Layer 8 of a small transformer language model trained on English Wikipedia (12 layers, counted from 0, width 64).
Take only the direct path to the model's output, skipping the later layers: a vector added to the residual stream pushes a token's score in proportion to its dot product with that token's output vector.

Output vectors of the tokens that the questions are about. A number n stands for n times 0.021.
"mb": -2 -25 7 -3 -32 6 -26 -40 -45 -17 -3 -13 11 -1 7 -27 19 28 31 -4 5 5 -18 2 -54 14 9 -29 25 11 -13 -7 -5 67 9 -39 10 55 -33 25 -4 -46 12 -35 -32 -1 1 -9 -4 12 10 -7 -4 -6 -16 27 -30 30 -46 -9 0 -32 4 -8
"tan": -1 -6 29 24 -15 35 -12 -10 30 -42 -21 12 -41 2 -21 -22 41 0 29 -2 -18 -20 -37 -3 -29 -11 -31 -46 11 -13 58 10 10 -4 3 -17 26 64 -14 22 25 -25 -8 -2 8 27 18 7 36 16 44 -12 -16 -7 -3 -1 -65 5 -4 33 -1 2 -32 9
"en": 26 -33 4 -18 -18 4 22 -14 -15 29 -22 16 -27 -19 -21 -6 -7 -57 -18 -9 8 -3 9 0 -47 -24 -33 37 -31 6 4 -8 43 40 1 12 -26 8 -6 -7 6 -14 18 18 -27 2 53 -20 -18 1 38 23 -24 46 22 -1 -24 -20 0 -8 1 40 -49 -4
"ville": 25 9 -32 14 -11 40 51 1 -28 -16 3 -6 -49 21 -16 -56 -4 -19 13 11 5 18 -1 -5 10 -1 -43 -32 4 3 27 17 -9 35 5 -34 14 12 -3 36 -2 -25 -2 16 2 4 -10 -62 31 4 46 3 31 -21 -17 20 -55 10 46 13 -3 2 -31 16
" Smith": 28 29 -34 18 -21 -1 44 22 8 -25 5 12 -4 9 39 -32 1 -6 6 14 11 -31 -19 -27 -11 -10 -26 -57 3 -17 12 -13 -17 -5 -8 -6 17 -14 23 16 -5 -21 -22 -11 -10 5 14 -41 26 -4 18 -16 -5 -9 -29 11 -1 11 9 13 0 -17 -11 15
"ung": 53 -20 -5 32 28 -3 28 -9 -45 21 6 41 -31 4 57 -26 45 -22 29 -19 29 26 -16 1 -32 32 -18 -49 -1 -13 25 -13 13 32 2 2 -19 32 -10 -4 -1 6 -7 28 -11 -20 6 -2 7 20 -2 -9 -9 -11 -7 8 -9 -44 -18 4 3 -4 -10 -16
"ot": -9 45 31 30 19 -42 -24 17 -7 20 -38 54 -12 -40 26 -27 26 -21 -8 0 -23 -5 23 -1 -38 -37 14 -27 -10 -31 30 -44 16 35 15 -14 33 26 -13 -21 -10 -55 -12 28 -11 -7 16 -43 16 13 34 -39 -7 6 -2 7 -39 -3 2 7 -2 9 -1 -25
"re": -49 -21 41 -23 -42 -38 4 -27 -15 7 10 19 -42 19 42 25 -5 -15 9 -12 -14 -26 18 7 4 -5 38 30 -21 22 -35 -4 56 -7 -31 1 14 9 -4 -21 -14 -38 9 -21 0 -24 -25 41 -9 -6 57 11 -24 -4 -7 7 4 11 -55 -13 0 -30 -12 -21
"r": -45 -31 -11 -3 -35 -14 15 -7 10 6 -24 1 -18 32 15 19 58 -8 42 1 -2 -22 -11 13 14 50 -4 -11 -11 42 -3 -14 55 -7 -15 17 24 33 -13 15 -21 -37 26 -26 21 19 5 3 -22 -14 -4 41 -15 -9 60 0 6 10 -50 30 -1 24 17 -26
" County": 6 -4 -34 -19 5 20 33 -18 -11 -33 12 6 -17 5 29 -39 -11 -21 -4 26 -16 -27 6 22 19 -24 -14 -21 1 -11 65 19 6 -6 -7 -29 -4 -5 17 11 5 -15 15 35 -27 15 -27 -12 17 -17 52 11 -3 -21 -17 21 -20 -11 -16 23 -2 -27 -26 19
"mo": -4 52 -10 12 -31 1 -30 -27 -24 13 -6 -34 -24 18 -26 -29 10 2 22 -7 -10 11 0 38 16 4 22 23 -7 -12 -26 -2 -23 19 3 -21 10 40 -13 -10 -27 -8 0 -9 18 -4 33 9 -17 -7 39 -19 18 -30 -46 7 -26 11 -4 -29 4 -32 10 15
"Ç": 7 1 -34 14 30 31 25 -6 -31 -18 37 22 19 2 -20 -8 21 1 25 29 13 -25 -32 7 -30 41 3 -31 28 5 57 -6 -14 -3 5 0 11 30 -10 -13 -34 -12 -30 -20 -33 0 24 -11 28 7 36 -18 -45 -63 -4 20 35 35 -1 24 16 14 -40 43
"br": -2 7 -15 32 -42 18 7 -10 3 -3 -25 -4 -39 -31 -21 11 25 -26 28 2 8 7 -30 3 4 17 17 -54 20 33 -7 -10 -13 45 37 -13 1 45 20 12 -31 10 -1 -3 -23 -11 3 5 27 45 8 -21 -15 -9 -37 -6 -27 -49 -20 23 2 -18 1 3
"ler": 26 -60 -13 -26 -60 3 41 24 41 -7 -3 0 -36 -15 -3 -12 -5 -13 11 -7 -9 -39 -6 -15 -41 28 -15 -73 9 -21 -15 16 9 14 -11 -10 -5 48 -35 -24 -39 -12 11 -18 7 30 35 -21 -10 29 2 3 1 2 -10 10 -26 -31 -50 13 -2 -6 0 4
"ate": -9 -34 27 -6 23 -21 -6 1 1 -13 36 -17 -37 41 27 -3 -28 -43 -7 -12 -23 27 15 -26 -15 -1 -29 22 1 -28 18 -8 35 -7 -13 20 13 28 -35 -57 -8 -43 22 11 -32 9 -34 16 -8 3 8 44 11 -19 18 19 -27 41 27 15 9 -10 -37 -29
"ge": 2 -2 54 -39 -42 31 -8 10 -34 25 -20 7 -1 -20 0 13 15 6 5 8 9 -22 -18 -28 -25 4 -51 -3 -5 36 4 94 19 12 -7 -13 4 19 -33 -62 3 -61 20 2 2 -36 16 -35 13 -37 -29 -13 -28 -17 10 -6 0 10 -17 -1 1 0 3 -31
"gan": -14 12 -19 19 -5 33 30 -20 -13 -14 -40 64 -15 20 12 -14 29 -12 55 -41 -37 10 -38 8 38 35 4 -40 5 17 37 -22 15 7 36 -17 27 4 -33 -13 12 -4 10 3 31 -15 30 -40 20 12 29 15 9 -23 -43 23 -29 -16 24 20 4 -7 -28 54
"lan": -55 -41 11 -17 -12 -14 49 -11 35 -15 -11 31 -27 -40 18 -22 19 16 17 -1 -14 -4 -33 5 -14 9 -38 -47 7 -6 -8 32 10 -32 20 11 -41 28 -3 -16 -31 12 -8 -1 37 0 59 -33 16 2 35 -48 -1 -23 -34 -4 -42 5 -45 1 3 -3 -7 19
"io": 10 -12 1 -18 40 26 34 -6 -36 8 8 23 -60 25 11 51 4 21 -2 -25 -24 37 8 5 -30 13 -24 -1 21 -29 -37 27 2 -15 2 -8 26 23 -16 -14 0 33 6 -7 -3 11 2 -61 -1 38 57 -14 -23 -31 -4 27 -63 43 2 17 3 49 -6 36
"am": 2 1 -11 -16 3 -18 -35 -16 -18 46 35 10 -14 -11 2 -18 -11 -34 -28 -1 -18 21 -8 -6 -2 -4 -5 -6 -10 2 49 -22 11 -8 -5 15 3 69 40 18 -24 7 3 -8 -16 -25 47 13 -9 25 21 -51 -5 -28 18 0 -35 12 20 20 5 13 -26 -18
"ual": 37 -23 17 48 21 12 22 -9 -13 -50 40 3 4 -52 -3 24 17 -20 3 1 -42 3 -45 -46 -61 -57 51 -78 0 -69 -7 49 -15 28 23 -1 40 61 13 16 -28 15 1 15 26 -16 32 -41 22 -6 -22 -5 2 -55 -6 22 13 12 -5 52 5 -23 19 -36
" Me": -5 16 -8 17 -4 6 -4 23 -9 -4 8 11 8 10 -1 -3 21 5 4 -12 -18 -5 -4 9 -14 -11 -19 2 8 0 9 -5 15 -46 -5 -6 -27 -26 7 -6 -12 11 1 -14 1 6 12 5 20 -44 10 -3 8 2 -20 -1 8 10 6 -15 2 -9 -3 20
"ir": -22 15 -2 46 -48 -36 30 -17 -26 -29 -21 17 14 -29 64 0 23 2 3 -8 -15 -25 -12 10 -21 6 18 4 -5 -16 -33 11 -15 45 8 26 -50 19 -43 13 -12 -25 18 18 13 15 1 23 -14 9 28 -29 27 -1 5 8 -57 12 -13 2 6 21 -19 -2
"y": -65 -30 -46 -7 8 -13 23 -28 -42 23 -38 6 13 12 -1 -11 -14 1 -30 -11 2 -1 14 2 -26 5 -22 19 1 1 -68 -5 -15 -11 -11 27 -32 9 -33 0 36 -45 18 -25 36 -28 4 17 -8 11 22 -13 38 -3 25 -2 -43 -9 15 7 -6 6 -16 -35
"ž": -1 -28 20 14 10 23 5 12 -15 -35 8 37 18 -31 -13 -26 51 12 30 -7 4 -32 -13 1 -41 18 -31 -25 40 9 32 28 5 9 -2 -15 37 29 -38 -30 -4 -44 -9 -2 -35 -21 26 -28 16 17 21 -21 -10 -4 -27 31 22 29 -27 27 1 14 -48 17
"z": 6 -43 31 -8 14 -30 3 -22 9 -2 9 9 4 15 -36 26 15 -4 28 -18 -3 -5 -11 9 -29 22 -21 -39 23 18 6 -2 -54 14 17 -5 40 17 36 -24 7 -31 48 14 -3 -27 26 -11 5 -6 40 -20 16 18 -28 -2 -7 -18 -22 1 -3 22 19 0

Output weights of attention head 2. The head adds the sum of these rows, row i times number i of z. A number n stands for n times 0.028.
o0: -3 20 38 -15 19 32 -3 -10 11 52 -14 -34 26 18 26 49 -59 -18 -13 31 -26 7 15 29 3 35 46 44 10 -7 13 -43 -9 51 3 9 43 16 37 -9 -47 -55 3 -4 1 -47 16 5 10 6 -12 58 -5 7 19 29 54 -28 12 32 -22 -25 -14 -19
o1: -3 -27 16 -4 45 -46 29 -4 22 -16 -17 -5 -14 65 -33 25 15 25 -18 -12 -12 25 20 40 -1 -40 -69 22 -49 -8 -14 2 22 14 -6 -7 13 -31 -3 -18 -8 -17 -2 25 45 8 -21 -59 40 -27 11 -12 -9 -7 -36 53 2 -6 -5 -24 -2 15 25 -16
o2: 39 -21 -6 -20 -16 27 -62 -45 -33 36 -10 15 -7 -26 -19 -22 30 27 14 -21 6 38 -17 57 -34 -2 39 -13 -6 -45 1 2 -56 -11 11 -11 -27 24 -17 4 -10 -4 -6 -27 -11 2 -59 4 -3 -1 8 15 30 24 3 47 -13 33 10 -45 11 38 -41 16
o3: 19 21 20 -48 24 15 -2 -20 11 5 -6 -32 55 -2 -90 -3 16 23 35 -8 11 -25 39 16 38 17 8 5 35 22 19 4 15 69 18 -26 -1 23 29 9 18 1 -20 18 -14 24 -3 20 -12 -9 40 19 -4 6 -12 -7 11 63 -12 2 3 14 -12 28
o4: 2 -30 29 14 -23 -8 13 -28 -18 -8 -25 19 -4 -9 3 10 65 -27 -12 13 -28 15 -40 37 -9 -16 -15 -44 38 39 33 -4 -17 -13 33 -65 25 49 -26 33 -35 -17 -25 -8 -64 13 11 -10 51 1 25 43 6 13 24 11 -10 1 20 55 11 -60 25 40
o5: -38 -7 66 22 14 29 5 26 -67 14 51 -34 -16 27 -8 56 0 4 18 2 -4 22 -32 -9 18 -40 28 35 21 -13 38 25 -8 -2 -9 15 6 30 5 -38 -31 72 -2 -25 -1 5 27 19 1 2 6 -19 -6 -8 -21 -47 5 -5 -51 -30 32 -6 -11 -20
o6: -45 -12 -23 -46 44 15 -37 -6 8 -9 -1 -17 2 -15 0 33 17 -44 -23 -14 -18 -2 -6 -8 18 -31 -17 19 -51 6 18 40 22 -27 -16 -12 -29 -7 27 -47 -60 -37 -3 20 -35 -38 8 37 39 -38 -3 -26 13 -24 39 6 0 43 5 -22 0 31 -9 28
o7: -73 -14 37 50 18 8 -89 -23 28 -19 25 51 49 12 -26 -27 8 -14 14 -41 37 16 15 3 -47 16 -9 -7 29 -1 -14 -21 -28 38 -29 -16 -36 39 -5 -7 22 23 -4 -15 -3 -6 -35 21 20 -4 -11 -31 -24 -42 -27 7 1 -30 3 19 -23 -25 -14 -23
o8: -15 -19 -2 9 0 44 7 46 -28 -10 24 9 -23 -6 -24 24 -36 5 -21 28 20 -14 46 0 8 -3 -21 -8 -8 27 18 -18 20 32 -9 -7 -9 -39 -14 -7 3 -2 -57 11 -20 -9 -60 -43 23 -1 22 -6 -17 26 13 23 9 8 58 -6 -53 -24 -9 5
o9: -4 -2 -21 23 4 -10 13 -18 1 31 30 -49 -32 29 27 -11 16 -56 54 15 -5 2 30 -29 -23 -16 16 -1 -48 25 -8 30 40 23 33 -20 12 31 6 36 8 -24 13 2 29 16 -55 -17 -27 -35 12 7 -40 31 4 2 12 -4 -15 1 8 -52 15 -51
o10: -37 38 -4 28 -22 -27 -9 36 34 -5 -16 -5 3 -67 -27 -10 -17 3 -7 2 -63 -10 11 -30 23 -40 23 -47 10 -19 31 -30 38 -27 -16 -48 -38 40 31 -12 -35 5 43 -6 25 24 -25 11 8 38 19 28 67 22 -29 11 13 47 -3 -36 -3 -8 -5 0
o11: 6 10 -23 -24 -12 -3 -17 -1 21 1 -4 60 -61 -26 18 3 38 -13 -33 -17 25 59 18 27 11 5 21 4 32 44 -1 16 -12 -6 -12 -52 32 -2 17 -6 -32 -14 -8 49 12 19 -34 -11 40 13 -13 -45 -27 -16 -28 -25 50 -20 3 6 22 35 15 -36
o12: 17 26 29 -35 -22 -70 -20 34 12 -39 13 38 -8 -28 -5 65 -47 18 19 10 -5 7 -18 14 -7 34 -2 -7 -37 -36 -33 21 -7 -22 25 -9 -2 19 9 -20 -11 -21 -4 17 9 24 -2 -52 -23 -47 -35 6 -23 -27 -15 -20 -29 25 28 26 -29 28 61 -7
o13: -40 -1 0 -27 44 -4 -14 2 -47 -54 3 37 -24 -3 -21 -8 31 -18 1 -24 -2 -11 -36 -3 3 34 62 -29 -21 6 -14 6 49 75 2 -9 -2 -62 26 -13 -9 23 2 -8 18 12 35 -55 -7 15 -2 23 25 23 43 7 -26 -22 -56 -34 8 -13 13 7
o14: -35 61 3 -27 -3 -25 21 0 -23 7 -60 15 64 13 18 38 0 11 9 18 16 15 -15 -1 11 7 2 1 17 -19 -6 -42 7 11 19 -51 -47 -9 12 58 -23 -2 -30 -27 39 -31 -2 -1 8 -17 -17 -65 44 -7 -45 -9 -9 13 10 40 -1 -14 -29 -12
o15: -17 16 6 -10 -40 -4 12 -47 -28 -1 4 6 4 5 16 14 3 9 -5 0 -21 -28 -2 -38 70 -19 12 28 10 20 -38 -25 -62 54 -50 3 20 3 14 22 -14 25 25 -2 25 -4 -13 -23 -30 30 22 -28 -45 -29 10 -14 -52 23 47 -27 -8 8 23 -4
o16: -6 -25 -31 41 4 5 20 -14 -36 -16 22 -41 -13 -56 8 26 -40 17 -23 2 29 34 13 -6 -3 12 -17 20 41 -8 -33 39 -2 24 2 -11 -36 6 10 17 -7 -3 49 8 -50 -33 -56 -26 -11 47 5 21 47 -38 13 23 -39 8 -33 14 7 14 17 -34
o17: 52 46 -34 1 3 -21 -22 -46 -64 31 -16 -8 12 14 31 -7 -8 3 -42 12 -51 6 18 -17 -34 1 -16 5 56 -34 53 0 -15 17 -11 -24 -16 -5 48 -3 -1 10 51 23 21 7 -11 9 58 -33 -8 -7 -14 -7 9 -34 -27 4 -16 -26 10 -36 12 40
o18: 5 19 -6 12 -12 -11 -5 18 -43 -11 29 5 47 -28 -1 -7 -25 -15 21 1 17 -11 39 -14 8 -32 -17 -4 35 8 17 17 -14 -21 1 32 67 -33 25 38 -8 -27 -33 -1 -4 -39 -9 -12 -27 -75 42 26 37 8 -27 18 10 -17 5 -67 32 23 -1 21
o19: -17 -20 0 44 28 -14 4 -28 38 39 11 7 -1 -10 -10 17 -4 -30 17 -18 -3 -58 -29 -29 16 54 -25 -7 -48 16 94 12 -16 -8 -11 -12 11 -12 13 22 8 7 6 -1 5 -20 -8 -16 42 -12 -37 14 14 26 -34 -8 -58 -2 16 3 9 26 -18 -1
o20: -11 -38 -72 25 33 -59 -37 -30 0 18 30 -4 53 34 -6 48 2 -22 -8 13 1 22 10 13 3 -12 7 -12 34 58 38 -33 -8 -27 -7 -29 16 16 6 14 41 30 12 -24 -17 -24 -28 -11 -23 23 -7 -30 -20 37 6 -12 0 17 -44 23 -5 20 37 -4
o21: 14 -1 -49 44 -2 12 3 -13 -14 22 -2 -14 -5 -28 -17 3 42 37 -2 60 -36 -4 -27 34 2 -38 -5 -36 -5 3 11 -29 -43 29 53 36 3 9 -14 -22 29 -10 30 2 -37 -49 55 -77 0 -56 -22 -25 -13 -19 6 -18 48 -5 13 -20 14 -31 -22 -22
o22: 11 -26 6 22 -32 11 -15 -5 -45 32 50 -21 -25 -18 -4 8 -8 32 40 -19 4 -6 -21 48 0 48 -18 -25 33 39 -14 -23 62 -57 -3 31 -42 -9 86 22 -24 -10 24 1 24 -45 15 5 24 -16 44 -7 0 -2 -23 29 11 -34 34 5 7 -6 11 -5
o23: -6 18 45 -19 -3 -12 1 5 -13 66 -29 -22 -4 -28 -24 -12 17 -5 -52 -5 42 41 -10 -43 -33 -12 27 10 15 21 24 45 -2 -33 12 6 8 -22 49 18 37 -52 3 -29 -9 -23 4 -13 23 15 40 10 -12 21 -13 -33 -18 -9 27 27 -21 -1 19 -28
o24: 30 6 36 -14 -14 -15 -18 48 -18 -44 -11 22 35 -12 22 3 66 -6 -34 -23 14 -13 -47 -7 -14 -17 -38 38 -7 32 13 -1 27 25 -9 5 -33 -19 14 3 -12 -6 63 3 10 -15 2 -6 -29 3 -30 41 -70 60 -14 26 23 53 33 -9 8 -6 -13 -17
o25: -27 -4 6 42 4 33 -22 -2 -10 -15 -10 -11 11 21 4 -1 10 38 -37 -14 -26 -21 26 52 17 17 43 46 -35 4 -54 7 -25 -32 1 -31 21 -20 -15 0 -19 -47 -3 -27 -4 27 9 -1 9 30 -22 8 18 0 -46 -32 -17 -15 -11 -2 27 -40 17 26
o26: -60 49 9 -11 52 12 -3 -46 -26 -8 33 -53 -9 17 -40 -42 23 -8 3 25 1 -5 -55 8 20 47 -17 12 20 -34 -34 15 22 -28 -15 -19 12 21 -30 48 17 32 -11 -7 -1 16 -19 -17 8 -9 -43 49 15 -5 -1 -24 21 31 7 7 -7 7 6 -26
o27: 30 4 2 0 -41 11 -8 16 55 35 -10 20 25 -3 -51 44 26 -4 32 15 -7 -19 2 -15 28 -4 10 19 15 -34 -20 22 32 28 17 21 -5 -29 10 11 -3 35 33 -18 -45 44 -3 4 16 -21 -34 -42 28 2 2 35 -8 -71 -13 44 -17 4 9 34
o28: 37 -32 -9 5 21 -50 -18 -3 14 34 20 39 13 31 29 -30 15 19 36 7 5 22 9 -36 29 -30 11 -1 -36 -29 17 4 2 -4 4 -14 -41 -24 33 8 -5 -39 -27 45 -40 19 38 -3 -14 49 10 25 -2 -40 -15 5 20 -41 16 -44 -32 2 5 -13
o29: -4 -23 -3 -26 -1 54 -22 2 -50 5 -13 -4 -22 19 -11 16 -33 5 15 -3 -40 -1 -47 -10 -23 -11 -55 -13 14 3 40 -30 4 -17 33 1 -8 -4 43 -16 50 -28 -2 -6 0 50 -10 8 -49 32 -17 -1 30 -24 -4 -18 10 35 29 -6 35 -35 21 2
o30: 13 -31 -39 -37 -43 1 12 1 8 -18 -25 -60 30 18 -27 15 13 -17 20 15 -1 -73 -4 -35 -22 13 13 -40 21 -8 -14 -19 -78 -18 -13 -25 -10 1 9 -49 -44 -20 20 -14 11 42 -11 -28 32 1 -2 21 -10 2 2 -32 32 -42 -30 -33 -7 33 -15 -32
o31: 17 12 -8 55 -17 -10 -15 -29 -7 -7 0 -23 -44 8 -3 -12 -16 -18 -31 -36 33 -9 -54 -51 18 1 -38 34 -25 9 8 -54 9 37 12 -8 15 34 -27 -23 -39 -21 -61 15 -15 -3 5 7 -19 -26 -23 8 52 22 -31 10 8 -27 2 13 -4 53 14 13

Each question shows a token from some text and the vector z that the head gathered there. A number n stands for n times 0.045.

"ine": -28 -15 -15 -8 58 13 3 -22 -18 25 26 -20 -13 -28 -12 -18 12 23 -23 -15 16 6 70 29 -94 -26 -22 20 9 9 -1 -8
Which of these tokens does it push down most? "ge"

"th": -46 -22 18 -37 10 -16 -20 -49 35 3 -8 0 81 -69 -4 24 19 2 18 -4 48 2 23 28 -16 -23 -6 -4 -5 -14 5 -13
Which of these tokens does it push down most? "gan"

"ers": -5 -14 -4 -22 -1 -6 -3 21 10 -11 -2 -9 18 -3 28 0 -27 19 -4 13 19 17 -23 -1 -4 -18 -3 -9 -12 -17 2 -6
Which two tokens does it push up most, strongest first? "ot", " Smith"

" The": -10 -17 9 -20 -1 -7 2 22 12 -6 -5 -13 3 1 14 4 -9 21 -8 15 26 13 -9 8 -13 1 -3 -18 -15 -5 9 1
Pushed up most: "y"

"de": -33 -31 5 24 -1 -9 18 8 32 -8 4 10 -10 -30 -4 10 -16 -16 41 19 -1 -46 20 8 -24 14 -6 31 -21 -14 -1 -7
Which of these tokens does it push down most? "ual"

" Bro": -15 -16 18 -14 -1 -2 -3 20 9 -3 -14 -11 0 7 10 11 -1 16 -12 16 26 13 5 11 -19 6 -3 -23 -15 -3 9 3
Pushed up most: "y"

"ef": -11 -15 5 -4 5 9 1 11 5 -10 -9 -1 4 9 10 8 -16 0 9 12 5 16 2 -4 -7 1 -17 -9 -5 -1 13 -15
Which of these tokens does it push down most? "ate"

"i": -40 -17 21 -8 6 -14 9 -9 14 -3 -27 -12 -18 23 5 8 -26 15 12 0 25 -3 19 3 4 -20 -32 -3 10 -7 7 8
Which two tokens does it push up most, strongest first? "ung", "en"

" to": 0 1 17 -23 3 -5 11 14 19 -16 -11 -14 -3 -4 8 4 -15 -1 25 -8 -2 7 -6 1 1 -3 -18 0 -7 5 24 -14
Which of these tokens does it push down most? "r"

" M": -26 -8 5 -16 -4 -22 13 -11 -16 -9 -26 -18 -22 8 -3 -14 -25 9 26 11 -3 0 -18 13 25 -30 -25 -18 7 -1 9 10
Pushed up most: "en"

" on": -20 -14 9 -11 -2 19 8 15 15 -11 -3 -12 5 13 3 -8 -36 15 32 1 6 19 6 1 1 18 -11 -4 -6 -12 8 -12
Pushed up most: " Me"

"37": -42 3 8 14 7 -15 8 10 22 -24 -7 -18 16 11 -1 10 2 8 -10 -23 29 2 -3 8 -37 4 -12 -9 -34 -22 24 -20
Pushed up most: "io"

"y": -18 -16 3 -10 17 17 7 -7 15 -30 25 -19 4 3 26 -6 -48 18 29 -4 11 23 2 -9 -5 13 -16 4 -3 -2 11 -13
Pushed up most: " Me"

" Sh": 24 0 -30 -16 40 8 40 -14 -4 23 14 -32 12 -34 -36 -34 -12 14 -18 5 6 -37 0 23 -22 -72 23 -8 9 -5 -1 12
Pushed up most: "ate"

" S": -11 3 0 -21 7 -28 -11 26 -25 25 3 1 11 14 7 -3 -32 -23 -33 22 46 20 17 -10 1 -16 -3 1 -19 -25 32 -6
Pushed up most: "r"

" \"": -19 -13 3 1 9 11 -12 4 4 4 -9 0 6 -5 22 3 -23 0 25 14 24 19 -8 -14 -12 -11 -32 -6 -7 5 3 -10
Which of these tokens does it push down most? "ate"

"er": -3 -9 42 -18 11 -33 -12 -4 13 4 -17 -16 26 7 -4 2 -27 -10 -22 23 39 -22 -3 16 -32 -10 -24 0 1 -9 34 -2
Pushed up most: "ler"

"ur": -4 -15 9 -3 -7 11 -6 0 -18 -8 25 -35 15 6 10 12 -33 4 2 -5 29 3 11 14 24 -11 -7 -15 4 -25 19 -2
Which of these tokens does it push down most? "ville"

"ed": -28 -18 33 -15 22 5 -2 20 12 -25 -22 -18 -2 25 6 44 -8 11 -11 -3 19 7 -12 1 -15 -10 8 8 6 9 17 6
Pushed up most: "mb"

"oc": -12 -8 -1 -16 4 3 13 5 9 4 -36 1 15 2 -7 15 -40 7 24 28 7 21 -3 30 -3 -23 -19 -6 -8 -10 18 -7
Pushed up most: "ge"

" Ho": -19 -18 53 13 -9 34 -6 -11 -21 16 -5 -5 17 8 14 31 -37 21 37 -28 0 38 -6 -23 -28 44 16 -29 -10 -9 -44 18
Pushed up most: "mo"

" |": -14 -15 -3 -5 -6 10 -13 3 3 6 -14 2 6 -9 17 9 -34 1 26 12 24 20 -13 -7 -13 -16 -38 -7 -4 8 -1 -7
Pushed up most: " Smith"

" con": -12 0 -20 -18 -11 5 4 2 5 17 -59 -7 31 5 -26 22 -58 6 27 39 -5 13 -3 45 11 -34 -25 -5 -3 -16 26 2
Pushed up most: "ge"

" B": 3 1 4 -35 1 -27 6 21 -6 -19 -42 3 -9 4 12 -23 -43 16 26 18 -4 39 4 -2 -17 -17 -34 -32 12 -13 14 -5
Pushed up most: "ung"

"lo": -18 -11 45 12 4 24 -5 -8 -19 7 -6 -12 21 1 9 32 -33 17 32 -17 9 31 4 -18 -19 32 9 -23 -9 -8 -15 21
Pushed up most: "mo"

"os": -27 -32 -14 4 29 -6 0 -41 31 28 37 22 -62 -17 8 -1 -26 80 55 24 12 -12 -7 -15 -43 -23 -14 8 34 4 3 -35
Pushed up most: " County"

" part": -15 -20 18 -15 12 -3 -5 5 0 -14 -1 -8 7 16 14 10 -29 2 16 13 26 16 5 10 -8 3 -16 -1 -9 3 8 -1
Pushed up most: "gan"

" re": -26 -27 4 -8 7 -1 -3 10 19 -6 -5 -24 28 15 0 -6 -17 11 16 1 6 8 1 -2 6 -6 -25 -13 0 -16 11 1
Pushed up most: " Smith"

" Me": -14 -12 28 7 3 19 13 -28 -16 14 -12 -13 13 0 8 21 -29 7 42 -19 8 25 2 -17 -14 21 -2 -18 -8 -13 -24 7
Pushed up most: "mo"

" Un": -19 -20 8 -14 8 2 4 7 -5 -11 -3 -9 15 0 22 10 -10 7 15 7 5 16 -5 -4 0 -1 -14 -3 -9 -2 -4 -6
Pushed up most: "ir"

"s": -21 -15 -6 9 12 0 9 30 -6 -36 6 -16 -2 6 20 -9 -33 -8 20 -2 32 19 -6 16 5 -1 -28 6 -15 -20 -4 -2
Pushed up most: "ž"

"n": -12 -15 13 -14 14 -3 -4 5 -2 -19 0 -10 8 14 15 10 -31 0 14 10 28 16 5 8 -5 0 -16 -2 -11 1 7 -4
Pushed up most: "gan"

",": -12 -19 19 -15 15 -3 -3 4 -1 -12 -4 -4 7 17 13 13 -28 1 17 14 27 19 7 7 -9 -1 -14 0 -10 5 7 -3
Pushed up most: "gan"

" E": -14 -13 20 -11 14 -1 0 -3 -3 -12 -10 6 10 14 19 8 -27 4 12 16 23 27 0 5 -13 7 -21 1 -12 4 6 0
Pushed up most: "gan"

"ow": -23 -27 0 -3 30 6 -10 0 3 -10 1 -6 -28 -21 2 8 -16 44 -8 -5 37 39 38 28 -25 -3 -6 3 8 -10 -5 7
Pushed up most: "am"

"on": -86 8 24 0 37 -53 -23 -25 23 -11 4 26 -40 -21 16 27 -12 29 67 28 -17 3 23 23 -65 -19 -24 -8 2 19 -9 21
Pushed up most: "ville"

"en": -38 -13 25 -13 12 -6 5 3 13 -11 -30 -14 -13 27 4 23 -17 13 -1 1 25 3 6 1 -2 -17 -18 -2 7 -2 11 10
Pushed up most: "ung"

"re": -13 -13 -13 -2 -25 6 25 14 -17 31 -23 -11 0 22 -5 20 -30 -10 20 12 10 -30 20 9 -4 0 -38 -6 -16 -13 -4 -6
Pushed up most: "re"

"ca": -16 -5 30 9 17 15 8 -17 -7 -1 -7 -11 16 -3 13 22 -29 5 33 -15 6 23 4 -8 -11 19 -1 -20 -9 -5 -12 10
Pushed up most: "mo"

" ": -25 -22 -6 10 3 13 -12 14 -8 5 -11 -6 14 -4 14 16 -25 -4 26 21 19 15 -16 -11 0 -9 -47 9 -6 13 6 1
Pushed up most: "z"